Layer 5 of a small transformer language model trained on English Wikipedia (11 layers, counted from 0, width 128). Numbers have three digits each and are written without spaces.
In attention head 2, each number of a token's query is one row of weights dot the token's vector x. The head spreads its attention over the tokens so far by the softmax of query dot key.

Query weights of the head. A number n stands for (n - 500) times 0.00089.
q0: 831466647424372429566501379475475475630662434751430530525527565414598482633486499360460405533251707655382562525412519589554602536429484193462626637386519466513515562484543493345470595422515335517410456614374414353713527648317576528617485282409566493531583363386513554522539391536516498530538524510524529484676435588445401455569213617591514729433437425497465456600308407332567530483469
q1: 570374634506474549352413544490516541297639545389339529339273354415661584488445498463326362332367474377639420204461552295524643654308544485452553721464589467488437688662301397577414509503529570565362622460433490535381661779562560424327461505404543449569282537525340525546385589283391524440447643487446485542744537533531571557450294446636436576506526575416354546516450449234541644458603
q2: 277648431430659437312501672487369475496449570419542582606461454485331493446409459520591470673510530621531426540350362469339419450635426531568550400563528543532552438480466727479481572627554627313588559608730503483514419457563455608584536737588533497485654571521568451375245386537484617470681498684515464316301561448621627533368521513409541399625471576712562530482609566489658538522457
q3: 749346721420386502376509486349531364733479397613552463678472672390550420479587513394513426488483569639544418634374564542544449318508506538780606535332562555430591535415419491581480604546601460472494383625497531555632597471594660508633389559593493514477552352583460496615549476593487462367621484563452604532405495444437335431561445544598554496565570441626544391420276238400538410620376
q4: 437333388685479411532550416451552456266553370526350718570549535396474330475483416380462258460544612411482417470443498386510397566407559617516457671479526547493527391381551223487332563443519406794569531579407481405615337535518354515251515640502606606537465380465380582538372494417411446404459323366526344474625669557571394195509471407571469585543505584617605497557371555611408648422522
q5: 317550263433537467460520504679408405621457681447294645534639570486561410439300502515539454397524439472653615547536541411241597433458653751334478524702642505473431578537688478533433429598599471467492501463395582622627509565516561646320539610498422638593422629585479333354383327559466621405512509485587466449452418594501582534651491490584429644436462685321398622453653521459610460446587
q6: 436518523457459466558482516449614696444559700352540489437527472574490691389394544584578423557554397437455600491549483425585504636393556614330469562483618536615408642629491533411509457377514647396406562390504504443465583463615440549425434504630375354575468662430448438468464462578392592581545598401640403472577511542396691578556428581628490523499487482460315525538598602334521507499581
q7: 385604560492436568351456571522448420366656614400655473474700424549323427366462615640574733524552516431387533304395595302334684603489406630547542527728253698550500471637504341490504304525484517600548307568607555434533450604559504483355434592483529451509536733649529423423393576467712714691491500563679689520499519699707612555349655758534484486481495559543598476562713545632360525508454
q8: 636378563354396593622419552614515459353534657402421610592470409470503496328633534644540673454510586455328616308467570448439566701547601466387625662455519628580373600714520448459564402412544477361562309570378485580477524616498589411499495455288727400462656545297545599425559467568632593599516516455445627469465388352540707328558527642533412529310504502410435453470639565456653330717698
q9: 564350477572396560435548444583334345614442383650543477634475529461532439659550432373400609493573535488474514472633360545493425354589471286667482448445502476419604577292558552617463445569521553638394477602646431616416503407477577453588499537406611581381491400412536578649571519528616591440602576632305522523452387464558517517443552432375351468500446586540580487448418394447510469517514
q10: 417572445530672540536341506549476594419762523304405360423324442355516597400616484588556360649540431441502467471509540420561638498396548530329489606599566550588353592448379628455484403504626559502418457474510471402419544362625474481343402609556433470500295637462480464361399544441608361417421419553583366430553519381527657429565510443503510488500410546442414504572480600315454669569605
q11: 592449448583571601620307438618383604416560550332400450322485540505519642440566543501471670398736319659552654583630419370532548522518558536268643454644495691427492609571513464598554373402657684344472489482532494555459408393600486566577612496422422375385693666471355536394651341513423628573444676584313532416603318443535610427550455632517396479368411459601309467438374420578478443436642
q12: 477587569507549358418559693294603662628317342665383575521544405505390374346501389476612182425503459430590577727377318518539400453390502654687486429375541186597346420298447693478541669498574428692564660667471405284485427343543286583501299546631465408455219274478461474564461485546433352467569450635403592438360450403521341595357489346422614316624648552926498510489352548543544545464464
q13: 608467474481688604355442439449499648554468472478455199550310544547477639434610490574509481327493392599499716500617609413525427625533423362338327362502530647497678514582375559671582429541670625204529705358475361549404665473483399550634618347537569436571595497429195419437524491477449483737543449529494633488500447471287490485724493592495433461588430250221385403571560443403576264451394
q14: 309520580654312494437655445438471524626464474611653539696610468628373382672539433407407628378563585496450529499364458617475357464655411532710396486432639353444381471373717527477406665466431559553552374571481612503505487561438583571530484440411365655446514428434635648672599384724455569435582523570523439660480539790565402466363659445600396509628521532549501420386497377628500454386485
q15: 502642550485432538447550467499439417656455417588541449543326574469557376623554469518353491513723596593521578440622486370612472385565441210615423274612409510511622461379478434577456640594599270556508442433732609574493571498418452447510526366464535581438523425546394487640521510259527566438601527566497545508546346577455485446450614550522346513480576551518514469456478217555510431629423
q16: 284433605550390411409787382717680487566356572487708517747622448352490654478433566466690451298476510345335452483556575338541515542525554702389520379567462477466525408639490345387435278408476424653517422469326474536465367648529366231543347569371274495481718476481726626465712448657573400638507397332642451564542385717581312462569396653523448485489447474316555315485551487499440318589276
q17: 607469627383364576481502567324279494442491476554471423487638377444602538511381627460536481545528549358477405249384518561563511430615581575455653604277370512629560688577478431347705637349414586406237497539516441640493550627540543312553495356522553341361468583259604563451436408352248794696265463388521589534451445465385812407413502606464441430431415575825484511633388707302561371530770
q18: 285609213564456467654555680539560550352606668454555559278433484468494623509375703692668433451401356429541503549603597370665587477402365496444431550780504648604331489649326547546468509351586541489667405328699672638480462452528327330456474525484463440477447747621468464374633910417589421606369296395448382555254248425464453629592493580458487409477217518206550612639509654543397456598330
q19: 392483695448516673498660632577494540393407629583358549595533490497517480380642147417516543390467369254657496665473316220392502461396304498615705643330666515446488529621603584472457347482386639541748538549478622356363392462351466605609560528549528573439458627758571552512397450656490358510573611476395551517445484680329338563446366490345520424508439587540445602506478507293621390533714
q20: 417646319452349518460449417516406689448362544560458367383545474638442485495600461498626676475502450496477424440477621520475807566503309459595447386564549590555366523496505562489265634352437461409466494680565435444555507551370609396436553548392644567566490622394543549445330565719454393487513315390346770491662530368493400619654485726557530534714568650566481532351584550530182530590417
q21: 659329345354605475682437584434478392526645557547615312423520676623593717483571345343384656547488639801474533499477552548532654388474578024442407191580365448458769926243520523643495674475537501390544352560424442650551447603412559531491714428536725644455703586309374378527466771529582592639724605365311594531599469343585647271715330625349511746442642370541394482573454384322552440825640
q22: 329671501202475500590248394469491534557351573508650532637349572526667426533395656601740636504662464528639668412463552367593612587651502275626372260369583588509643566492639404462464644452443521545634488447520598426527522535533471403526624486423497514482342512565487522549440448454481678285498454374441471493610766519559649676511406434477612554643462389266453412378593518634503439607524
q23: 475539683355547522565309514433365516504603290589592472495368505494651391466671522660572301700783293654447685569349430327842486474474481495343453555463507550545454431402512539654397507447445773556328511479415309155436393521610631492644618572725512503373554595500460553506470244347553502378447599621682437478527531501221433483347447598526651480250463352672387330575243414587484481518611
q24: 504483596608611543385357746480483316511476560333705450406292522609592480497518295407541420572640414547584479447416391441502464570413320350322443478753354449535805576302498645513465567551528622549494560520393353419614389423548544680565496554625506533497405512413550553343548558483490676289392563395534501477367705658620575649496494479551591497609608588330381540560599519487517286460578
q25: 494640435375547516407407792453549506637468533349549696439436516507683480764394320777498424366567569401578488571391414369555598554442625379473522231534563708706614497530623338678591448567733315694574581287334748460538459558514420509480495860309402406317401595459403334471405460420391372423395805342354502685573665483725466549296447587599557593536416261577532487621467427434396444628531
q26: 519392576517487371414497431433599391605206440453525520466337538464466439520742446595490318155470610424485380385492594503493643493710706361545568543442606453523502328413555478496440391507589363554646464362489284577510479655487346437346616469153518425381504565593564382560223392307429552491443508763331357586520526441457486617661503530379544422632529474552530420565605426507318511606464
q27: 459375536360400452450527217572305531333570523444600655316699360426377419395405619493341499580522462559300618540587536588490538550445393742412440682561582438288394544241322362411424448462611434571396497558392506581400540489362481419663552378518632488423495341388412448436523487670706585440553631518510577279509371193413514431632444485490561565470530458586668401529437820732456483380197
q28: 611356461594358625496564534557370417352479492520598476499632401591544439412383351472561393540379422423716735665495432518592378442484671366546556353493409492437385579415458346548538617492380551712215402812409515240587330424304590460408467455420742460594423492505281508405522413597287543704541551433536544320571531562349547627446508324626408470611464515459532419454438413660390433699576
q29: 723297521522403616422571465537439304443634487496623480515658501581424459646334516420285598623439320498381439538282440547559658341462478217430369512426566581639778369692360658334660517496501536382215409539445383369581500340500684532467472417825510327605663500399452614662448520481590661580530818434507558473637396729543588416570431418561640392631413420484506634662585418392507640392401
q30: 758431319316448398358448430411528431470550498669540366543467532436619499488563526591485475588472656502489592463349470355601326578673402594549425649428458421488525264517364514474666477525533245657391724591412471579727560472444448573418477556417416574440457327421588434477327398525322467292462281555459563180458423526547575413573535673378530596416611481388668500532670213480352358486362
q31: 481499433829711440572557349588553497666610520446594503632471367511644658497386497649538564624588540458454410386412476527544608509374367569346612355442506454310354361732431546503485378406521636543322591656499615532491276481392578640532317465428486177631618458503472599507611268457616391558369816460655533651492517456436470469544639234490636487333439517429521500609516499607486587612597

Each question shows a short text with each token's key, already scaled and adjusted for position as the last token sees it. A number n stands for (n - 500) times 0.0037.

Then comes the last token's vector x. A number n stands for (n - 500) times 0.007.

0 "\n\n": 494535545522516461508444412436630495505628070477525427500369482471494420546502492481512499504484
1 "O": 515472510530529480518421421335538465532722296489541467449430564523532396448478545449515477549453
2 "n ": 444463511562560429531406454326677478542633145460457467434472409487542505559537475465424469667486
3 "the ": 504466510580570532566448392258680525519622132478531476452370463450446579521535450501473505469553
4 "pl": 495523488486491541590454465398527516540642293563559436497470511549450491522443520493535487498464
5 "an": 513492482522538536495484459428541503466538265519646494447422517489418357490444536458523489492448
6 "t": 488492434504485534517466460345561518523533291578564445410419509485457336491397460515488521471491
7 "ation": 477477483476527535537507507392563531460517316486538484324373480452457376505401410526427488484455
8 ", ": 484470507463503565554517488354621518483616143406506434440364504431482485536515499475528542512457
x: 518420357394690586612213568590493367616608611440393419547628695536504534592482553574598580587567531565353540337684461431484387397490734500322396550130391634459598507494526516629680372417458573397560556499436418405522515549565398694484544593513214425703379435431394451404500586499437463445598342375379455779479542458616388270458416513370627478391535514455623512571482535476652468471550
Which token does the last token look at most? 2 "n "

0 "F": 462528504541521514496487461490561476496533315523503482447426565500514415474468477504540450481524
1 "il": 525492517484555503511430468424538465525531395547502526432489506537473420495420445469535474417531
2 "m": 493459524562530490489496466471566490494457296553547459434488555456476380511420452519498481467492
3 "s ": 485464495572543487521504434427543472498498170484521451422443544424486405510500443489532489408522
4 "| ": 586488441529536517537459458440687476526613150489503425448468554464457484546528539472536445513449
5 "^": 537524472485482493570403476350608480546673290503589439473454502472534471455527551534470468527458
6 "{": 495490461489501514644428461282623512540749233491617440525381547481536423494572515497518455596481
7 "[": 477509474486482514604446519371632482489678274463687449517367476538569502492570596471495500630451
8 "c": 504483488485488532544486519392545512488587324516509485470435595525478457453463486519557470520481
x: 584489423513750533708447343633381468309531554358464467568596603493573709488387417450594546389330498465595646397387587598564508503374541512198487380489477651542534474559451451504569686529542634338556397449404357284647556477631511479566322543472490248561579520244362530419509660349420551453509288439488515363515532277330499598402604432508534584501497469475450445445554626387251668534516
Which two tokens does the last token look at most, in order? 6 "{", 7 "["

0 "\n": 501531535515504478496448436423623489532611119500540408438394500484472439519465543530496483548497
1 "| ": 444492530567540477508389437388717465586670161502452458443479494523462506541506557465504490584484
2 "1": 480461500525474486520447469439580526572587254540506412395455474514541448532436515528550513575489
3 "1 ": 512331412525547498588367467315639485558641238521498471363509450544561473515487465470450463518563
4 "| ": 581508435524545501578408461354690493566683144501471438437466488492475502546512533453522487576482
5 "M": 473546473472522519514491482443561509488585315507540447462436559479485414485461497511524472526521
6 "r": 500515462489500511574458492406561507501577349534525461441469520546494391457406495499550540481506
7 ". ": 359565479393472528649455473317655492520589196519519492502441543515504475542470461424465485400553
8 "M": 504455524456499532520499485444567518479556306508547444447451562476472415488456484509518470521519
x: 448538445436534395695433510701366484289596654414381567494422576548470445392455494591673463474552496592319470509665541381555532529465602502349472394854573490590568441523435506576615484333641540377603412437526337443525623428756365697388422735484254490423493587391405410365420500598456532477379567493429337394512457441548414327558447533638546506522539367417551593487642781396211508627541
Which token does the last token look at most, and with what share of its attention? 7 ". ", with about 90%

0 "li": 514466495483536457488469464447556490478532404550519469350453600466477413486419390506540493403426
1 "am ": 365538520604536474541465407442638455495509171516521448410436576435473434556491461437474467383478
2 "B": 523474494532528511517474480460589491502549310510540472448445571499482443462427515516574478476500
3 ". ": 526363442587522582581436446408606434512549206501537456489431590520521444558475500472542512386541
4 "R": 536513479515534527546459470417554505487542323492504475410433563499498385494408464516511513466492
5 "o": 530513498540505520525481472419506493520504343558596472424467540494459456433411434472563481443533
6 "ch": 493499456536500531518474489479596504516468294552598441441434563506483420442442503479522513503496
7 "est": 509484454499500550529493483451579496521503334538560448397487606464462381525370461530559509375480
8 "er ": 411480499408485498571531448373561492511534119512528433382404582407493430532487495484530487403521
x: 496380433461588441464288578459573588330638530440435513559462620360550553564479640500541367394395606693321399557466461525602508505574466425486450525450470528432580424463400440376576236498537589445477559522289442637687505400734548503391347592402373549517371597459496437422562680546453554615672317510414467717470416531559727455719182379454587396567540449223540414431596466524567386574469
Which token does the last token look at most? 3 ". "

0 ".": 448519516551519517511487418449559484471527319497531374351378504557496372518463451481499559496509
1 "5": 433502510530504529513485480471561500493440309540496350319469524532532360494481464507530520499498
2 "2": 464463497539532531507475465459600499484451307541510367311441538510523348499456493478551500452483
3 "%": 526470467541512544529463505475662445462569338501512412357402537516493448551466494491526534523478
4 " ": 516472477486524478531466439410478449458578163450504404361431485500483403585625444444544552436449
5 "| ": 543558445474540522531456450386643481516657097484511379432427514480463491562568538455522463526456
6 "1": 483563502459503498528495471448586537516533245526529388432415501481515446527470489515556507548486
7 ",": 484488519395519533595493484352515512490532392485553347447426560445488393490545436520475500543523
8 "8": 444465541481480489563522481422553539500511354517552359470410507520523416518512401461548516540527
x: 572368448438684439523382431572441600428509587599415519673557498336435555266613377566394525591577452507459550468492414549505734524714633627060637512572461400637560446581545499537585346602512433604448591406426444472411675570664439574514629574454559598496523489427462368239314479505510715581463619366467433432629460549594528286627372640539457747398661545633334434463462374443438446438648
Which token does the last token look at most? 5 "| "

0 "P": 460525506543542524489471457452535468501559324526514467457464557503478398468457493490541453428500
1 "ar": 469490523512513508488454462447500474521533377528604445438456554530478394454445506524528479380469
2 "t": 482467532575544524489462436416567489503518324548490436416459572487454407495435485511517524437486
3 "y ": 509441473568532488521505432465577471481513190489519420360418544430462402544537453500522480434486
4 "| ": 578491440531532542553448449386684479539635126507497420440444554482484501537551552468545456524482
5 " ": 477508461450511543557459444324659447494618238497500405458387531467474450510483435532529482516516
6 "| ": 476554460428494542577453461346678502538663153507493421470424551500478507546544559472541474526487
7 "C": 473475499476489534551484486384599497508604325496517485482393543509499416473463451524539461491492
8 "an": 488487507477489523542496493432502495487541354489570485490475535491444437475481548475507491508480
x: 359445644518561273676360494654371632405683466652354313275514509612403450362342485554468393460532489451608523408468442402442658539393672305380491434497445601582511419647410641423533495565522556403480329454231393309499539549588453469355584591551489231620555573513446372388511709445642644470467593241570363577543571414556466664547483518404474576579583505316400608432454489469471535663498
Which token does the last token look at most, and with what share of its attention? 6 "| ", with about 80%

0 "from ": 482546543536519447515418396406709423503582127498537469443447486448457511587485497505498497548468
1 "B": 506457509522528495513460470445600486506572296503554490456426556507485437467415522521566479521498
2 "a": 470437542540606493555446462425628491475481401498611494482499567455496424529437420485569502452502
3 "th ": 510384443620519529605434401345648459487507217496479453442486525461501482570531388438519520387577
4 "and ": 559482476421570492542548436427602428450473249493489476444455598394419452491522475514532474493439
5 "j": 518518466539514540544462490451602488494544333506570434435447573477462467452424492535465498485477
6 "ud": 488523482529501543541481513417609505502607408521516528382515557520472497482412506511540548433483
7 "g": 468508483489516543551477498357528530495570323532514473394447563510465432432425452495553544457463
8 "e ": 390461548422523570555520457429632512487532181490476462385438544387420427574486376511453491439450
x: 411407485518724369401466562359456413497524582276467447510556617366640637503224363396540442521540632693406524492582595459568454525604545564495419590418480477571534305641403474412454320420574584385436486492636534560574593709727357654375496589480452516660404351441492552178407431488565410550512472465288482605549374532464657543477354548365756474566376354381571303637475335514552402733454
Which token does the last token look at most? 0 "from "

0 "or": 522523536470540449505488455471535526484513263606523484383445563475487370517392415497601417430490
1 "ers ": 443530518558522441528498411480624459478531109461529450395352535422487385579515451467478489444460
2 "in": 475489537529528470505497496523558460491555284500539446425402612483426429465390479531522467504498
3 "cl": 467532522563469525467459479456472486507623152544506515427451513532491441457405514525506543659455
4 "ud": 521484518573564495502463476428539462488524289555526514328492533461475439498387351479534548446496
5 "ing ": 577540467477577513534499424402738507456594140500487384450392533389416512572466374447491489541503
6 "his ": 472514456506542553571504456318722468486553133517531453430369477461421553569466481493479496494487
7 "f": 467516504481486548550496481374600521509608328554506472414364578509507447470447479527551481465492
8 "ri": 543496501493479486569503482431576514483537313537503487484413503492432382540428285482599532469514
x: 563269631441551605563517430790376240336638716452492552404540657502628427523326428636575391523462471462449665599753450538471667529536590548478411532480485549513442444603663522609433470440727460380478659492613574718552557553506420544600370354528491435472711574367354576462308463583560438509468482544585594419365564482659512540819471722483529447437611666471502356477517477504478458493688
Which token does the last token look at most? 3 "cl"

0 "4 ": 459642534603510452533464454485619435485533153525498410374453511463492433551520471450533493456536
1 "| ": 424488535597526455500411420404694449553666115515489400435422533452476488563525513445538485518482
2 "5": 445455481552497507539478468444622490501512274523509363470406543491549445483508438485546498507519
3 "1": 511427467549513511545451461462651509508520245552511368377420531465528434534460452518592512485519
4 ".": 547524441480509525590485453382544509469534372524545367416367510520502408521433373471517532444548
5 "9": 561537459460485502571486487431557523503490303561507351348451506493533379515481454480524523481509
6 "8": 508559476469486531544496476424593522482457295551531365320428523494499354498441473493564523442513
7 "%": 465495494429477530589487521453687474463583372515533411376386530507495455561443482499525530525500
8 " ": 467512524461529520603489485350495442452600158451495392349441481494500410587632446427534548426459
x: 428333587446528473614505252408696467541460536523446355540520676409645538620520661369532665606437642668485649467570485370357412551354767530562488548470410554468575438452392481483538469564546692431436521601254398567635486415629138498439491399550454584633434449348544544233525412448550410567575446682508566517556470281574514515523394550629672411531495392158484311449475420397568472478593
Which token does the last token look at most? 1 "| "

0 "ec": 467487521463534489491497451496542480491543337524516471408496527466457400451393409551543482478507
1 "tion": 478510534531518483498483445440563467462555252516558430353329517462468383546420400512473495525493
2 "\n": 450479500548514486511472452425616497523618105482542392422408507480459419515471550549512470530484
3 "| ": 514457459590544526573375443381726488555680167495422500427484488534420467577539552456509515550467
4 "P": 526524488465495542521469492413581479512650260498522477437430510524450385496441494499540465503480
5 "ar": 500533484505492514586424489366520477550584371504624455449444511559503409449402517545505485407486
6 "t": 478528432483500554562444463350569499500570308524498428436452557490458408482414494524513532456483
7 "y ": 430527471416504515583493442300646517480575166484514412347390479457473404585563429484486484450504
8 "| ": 434466535402451537658493507282736527515674151518447528506448548519488493538595554458564509555473
x: 560467395422748438645361500592553433264765681604473556387612485419472544471548548452597573536481461694314618443614652609445342546654426473402547352366509495417346360562535419299500633387337493555467585536504454440356505467429550573641469492669381541753453420431358479277561418456518547534501593417829535435644561512620562331582337346531644502558600556315610497458479625440548605429568
Which token does the last token look at most? 7 "y "

0 "the ": 477520543518554451524477384404669469488565157492533419448387485430416496551516457508514450470548
1 "g": 511491515510548467514453463418549495485557327517532472480402558522482387456474484492573460448498
2 "re": 532543490523548487533500455405567504484493371518503488454415530487406385454463419531484515482502
3 "at": 489469567556523502455482447481605518503524274585558429485480527502399395480429453548551447480512
4 "est ": 528495491475546455565503452479604473450550203525565435458418473448435529617553382468483482497462
5 "Ar": 497520497503504504552474479414559499503533326479557489455437564492467368473422505511551463416498
6 "g": 487530472490542573555477485409515513472518354501463503462494590472450387446493461476571517445498
7 "ent": 476508458496514556528478467342603541529512343498508454428481572450449345534449418545503426456498
8 "in": 485498458440488543538489506441554532514557308563528446419500610489449408507439436535516454485502
x: 497417493328572352376531361452407676386378384287538554443611488479372240495527668584587342668296555644390448568530546426488584593415614620334425332780528721500460574479470578455633627468357455456406448361361352452394395554622588658377473613589488488763483602499422322457519565564375571397593527328491497530620537336423456573729499586645501640488581374413634507405678506460447443617390
Which token does the last token look at most? 0 "the "

0 "F": 455534505549526517495485453488573472495540279527504479437412578500517398468462473505548440478529
1 "il": 529491520480566504514416462410546458530537374557503531419486508544468404494405435463542469400537
2 "m": 492451528574536488487496460465579488493449256564556451421486565448471356513404443523498477461490
3 "s ": 482457494586551484526505421413552466497498105480525442407432553409483387511500431487538487390526
4 "| ": 603486430535543520545450449428723471532635081487503411438462565456449481555534547466544434515439
5 " ": 509523444435530550587457432295690435492635189511512388462386550444452456492476426551545475513513
6 "|": 475539487425471508591487480323559477510622148511568471449425543524506417474533533569527545512500
7 "\n\n": 486507486446525506573512490366574549485627094465502441492395448441493453537487500510511514512500
8 "==": 454477507392489478624517496375601522516643082515438452491433463468541504535447492512557543505551
x: 547432417564462478586113430521590361418602511347515327452489564344621441554427651472511478606607514450434509330542517445648399601601447446469556537519636527489597608486545438177494541379352582354424577557314510632430507425497659649385613431502220536695344398529562354504520489470429604515549391466488605422468683446571419335528577720619514482552562557271413480306718528426433424390513
Which token does the last token look at most, and with what share of its attention? 5 " ", with about 30%

0 "%": 496520540539542532472436453482637416444692263467565340414304481550507398557544483450461528529473
1 " ": 483550511556483453505439378422511429459595102462521383421378459498457406646647409437558549432466
2 "| ": 441434490619544480522375395331722437548730028526495398469434496500429504589612541433512484547465
3 "1": 532433458510493496544465453432617532529545202557526368421405487482514442540463476519571515559495
4 ",": 524516400493542513599448443325550511493534370493562321431417567435469379490551421530487499530542
5 "2": 534547473444500519586486452379576541530535266548554335454366520517551365534529447434546492534515
6 "1": 491583476440482527571486454395619558499510225572538304350411504495506390563475418524609500510526
7 "5 ": 281605567387516558614502481368634505480571108526558349251483442516462447575561463456544505527586
8 "|": 471450548453471478604519518285546483506631168507587465445444509547515386503565511549546552504530
x: 483484499431436335678170484618372513534542523617371350386527724422545402612501510503661408349528511365442623661459537512491576628447561528455431577424482550449566563604593543258610415587458561537462646452332279536494438396557442506587558600428381539722407506390498495267444385590427587665517444526585461322552682416548422569571616666489698548600468512259427436462480403351424329737501
Which token does the last token look at most, and with what share of its attention? 2 "| ", with about 50%

0 "the ": 476520545519556450525476380400675468488567145492534416446383484428413495552517455509515449469550
1 "sh": 497488525509535485510476469413565496502539316560603425469419543500458426455487505493503461484479
2 "ip": 530520477506541524529455497471569503467593332534523492416438543497472380513457410422534504386411
3 " ": 527465445534530445526494416453599461471580172502527432474401516426423421577513412445513460430454
4 "and ": 507510501423560500528566448459587434439513251491466432430400577398425440526473447521552499513432
5 "the ": 535531462506522562541505429330694505476558168464548410431382479405411529529526466506502495478545
6 "pl": 476496503477470527574497480416524511522600325548542420486487526530447478516444521510553483493469
7 "an": 497514474489516553492484466441541507461511289506638490450431517481423372492443522461527485498455
8 "t": 509494470421474516530475480356555520518513305568564450411426511481457352498403450511491521458496
x: 529434526420472454583500351387523450399547344542472339323574692577521607337405452531777241578401546558346537562777507469452716447547477631509397377466691577672546571671550458473315432533707561542496446441383396542464534575567507591535472507478501445615626413628578605343543512434408603476461492380621524454674448573406425662663431677522640450568795314431349481603712532515389540568455
Which token does the last token look at most, and with what share of its attention? 5 "the ", with about 50%

0 "th": 514545529503532487512410459401579462510568365543523522442440540516499481461465399490535548442519
1 "ou": 514497523491540549495432471401510513503602446571517518486473508526514515442470455494539558443500
2 "j": 494483527515533491480480492489494484504497371518543416447494575477484451443479449505487502438481
3 "am": 511482513514523499524509456407568516489532415555543461434478582498474429511473407505539527418479
4 "; ": 530497479496527487527473463460571476509618204488538413429407557463518502534484479490535469500455
5 "| ": 538540447484524524562453468412680489546642186497496425443464541486462497535518537476525472540472
6 "H": 460502497490507533532482506428574485501580362508528487465413550486505465485428475538526488487475
7 "om": 488515486454518507577497508454550495477518494516496494514506556520464455450445433518498484388513
8 "e ": 464493500450522526582525462309633504486596272522498421485387492440483442548473396491497463513551
x: 734423418641799599546467404321529510431638321328360325444458590449351711448412578502368436469338560681435484488503536401471422647654511425560466548548526534448599455767564515485487402481472578468345497356526504647667520392550597391428403535679610590689441499400553521125396588575487473520458433442329455525484585437456578259628339555471447465617406464222417477435647595501446515482649
Which token does the last token look at most? 8 "e "

0 "4 ": 459642534603510452533464454485619435485533152525498409374453511463492433551520471450533493456536
1 "| ": 424488535598526455500411420403694449553666115515489400435422533452476488563525513445538485518481
2 "5": 444454481552497507539478468444622490501512274523510363469406543491549444483508438485546498507519
3 "0": 498431466563513525549452467454652505493500302546539336397439524475517423516474428511587505461536
4 ".": 543523442477508521588487453383541508467546369517539362413373507516499407525433371470517533448548
5 "5": 540528470479479495548496482435557514506484281540503325345435512514546371505489446497527517505510
6 "4": 507554472471485529532488478441582510483449269547524342313433522505512345503470463485563519452515
7 "%": 464493495430475529587488522462690476462583370518532409372394530506491457564446479500523533526499
8 " ": 479510522466526520597494485352500446449611161462497386359438474490499405591632432429531551427454
x: 436329575441528452612514243407695478540467544525453363535532673410636547603506645370534655622431656693479658482597478355362400564372776512544485567472404553467573440463393468470551469585547680423412505590285385559621484425603146494460495391528427594625423444345565536224518402435547404570562454658507582514547474272584495504513385561614665408533488413161472328460479394392546477462590
Which two tokens does the last token look at most, in order? 1 "| ", 4 "."

0 "5": 459542522512531500524524489519565505462439250563494306313444575447522397484441443528586493441499
1 "9 ": 322552479607533450535454448444658446486587117508517397317441485483494440566521500443529489467521
2 "| ": 480439490602553462508420423383709458553684092518499383440411526453463482572544522436538479528484
3 "5": 518435458530492501546485470433632495500519269513506357487396543492548443488515440481540494514530
4 "6": 582461450515503515565471464442666496479499264540539341407386531470507453484496426490575525475525
5 ".": 499546459437509533598494461366562515459541361526549353416361504514489404530429371467513530457548
6 "6": 489538489461492487564506488414556515504487284549514313346427504507533370495478453480526529507509
7 "4": 442537487455481521539495482426580518483450257553525330308424523500516339502471455480562517454521
8 "%": 491471527435470520590503527457698486457579364518528403367385531501491452565443476501523533526502
x: 634507474433533570493394435596617513424436614500402569392145625327444543400502617724596433654406653559398572494647583419399421701637478644353557526538530683558739377593390444380561489467595566302307471529219347276504626602612339659469598511482351638542424515475497321576488477593393385509450552517414583457564559257446604380454500579532400507588519409462477555579418488393424649511489
Which token does the last token look at most? 2 "| "

0 "am ": 464576542559517451535490423467625450479487218509516460430454559426447444525502452472490478387477
1 "A": 469471492515545482523497484453565466464539435517550486480456597434464410449441500516524472449472
2 "m": 497461513540547492502475463416526492483521330556520444426483571480461426477433430512544510450511
3 "ad": 517460492580575480471483488480612508498518347571569481432536571472485477481442462486501481427468
4 "a ": 590459426546538535551491443404568451498527224518492444423500593412470415486513440472513478361505
5 "| ": 563551446466533533554474471436664471528614156496513407402468567459472487528516545465548438478456
6 "O": 458479488474506537558486492370533480495628369502535454459444589478528410442463545481529478493471
7 "in": 510508457467518527530469491476509481489529317505495474485452594506494453485435455489465488595521
8 "am ": 397469532394493528563520457351600489504496169508517462445492578402464438515514436419467474415525
x: 394400499396568439496327481537544502358697558445407484626539593310507711510404430531553489390398712568385476471518584416639474617505638528449411606512520565603412441377454482343570367478493625469428510492525477684696577446790537481312387594459510498529578689425534296415475604638551464580693384393420513579470313629642579537629223444434652456554558410116521349474482475514549459494525
Which token does the last token look at most, and with what share of its attention? 5 "| ", with about 30%

0 "\n": 501532536515505477496447434421626489533614110500541406437392500483471437519465544531496483550497
1 "| ": 443492531569541476508387435385722464588674153502451457442478494523461506542507558464504489586484
2 "H": 536471498512538501514456481393603467520634295523527473439388540487509449497401460538525482506474
3 "er": 511489496542468479567432497439525474505551384521502492468382578544493412457416501545503511436486
4 "k": 523520500546527507570439496350533513528517400589561442433499577515521424450465448531464494470486
5 "im": 507500458539533533585462481408567496486520333589583469414479577478467408483477385472522505388506
6 "er ": 503575436443485514615491442338598482520611112533519416422402542447479433555479494454480487435525
7 "| ": 411519488415507555616473491326691509549675108513484428440465538485481509509530543488538461530464
8 "2": 448463534465489513561508495382589524533529275542513394440415536506546404490501509458537486478492
x: 640385475509710587476447528602478511292479666679532600601680534400565722234595424621578470548571465641503528534476513426547642473545469534114466470544571501588586594549589459502560263727531625527428531275346458578561508532673307495384569622475476533517492461504511314260348382489487593530416584316630469338623519512624508407695361476653502689409649461574402578572545501456471297390410
Which token does the last token look at most? 7 "| "

0 "| ": 450542561553522457478400406411727459580672084508487379469426531472489499528528549471515471583503
1 "Ch": 503456511509526492485468468444621473526577277517585399506383556483499431462438524514488464552466
2 "a": 494441519531588485564450474418595510487521411515596498482488573412480397504409456498560498435477
3 "ut": 530490484491549515562446495467568471491545468563523501489553590457409388489390460441542522401474
4 "a": 588483482578579559563457477407591512478497352544614461433535586409512401508448436497535488422473
5 "u": 507524494543576583537482500420552441449511367559577443394511565479478434505397403479584439408457
6 "qu": 533496475508534539534473505424523502506525313573566411374505571455446415416430475504548486403456
7 "a ": 446528456413488576566492461343589472496572127510524382383459596438486382512481417471517464376511
8 "| ": 450454522430490550577488486377694501543684068495505367399451565455470478515518561475549444530458
x: 545534424449678453533381630674471485360675630467605494546575679413612348340476595483581594660443576618343451526607622586549347478639556406378627467374455531529530443530501471189480388460373544410631548416472460493491546453626385455572477513508349443653427455389472388366515526363465530520535556457627502462798508462665566350586123448448761613512575380313542551412482591474520559497455
Which two tokens does the last token look at most, in order? 8 "| ", 7 "a "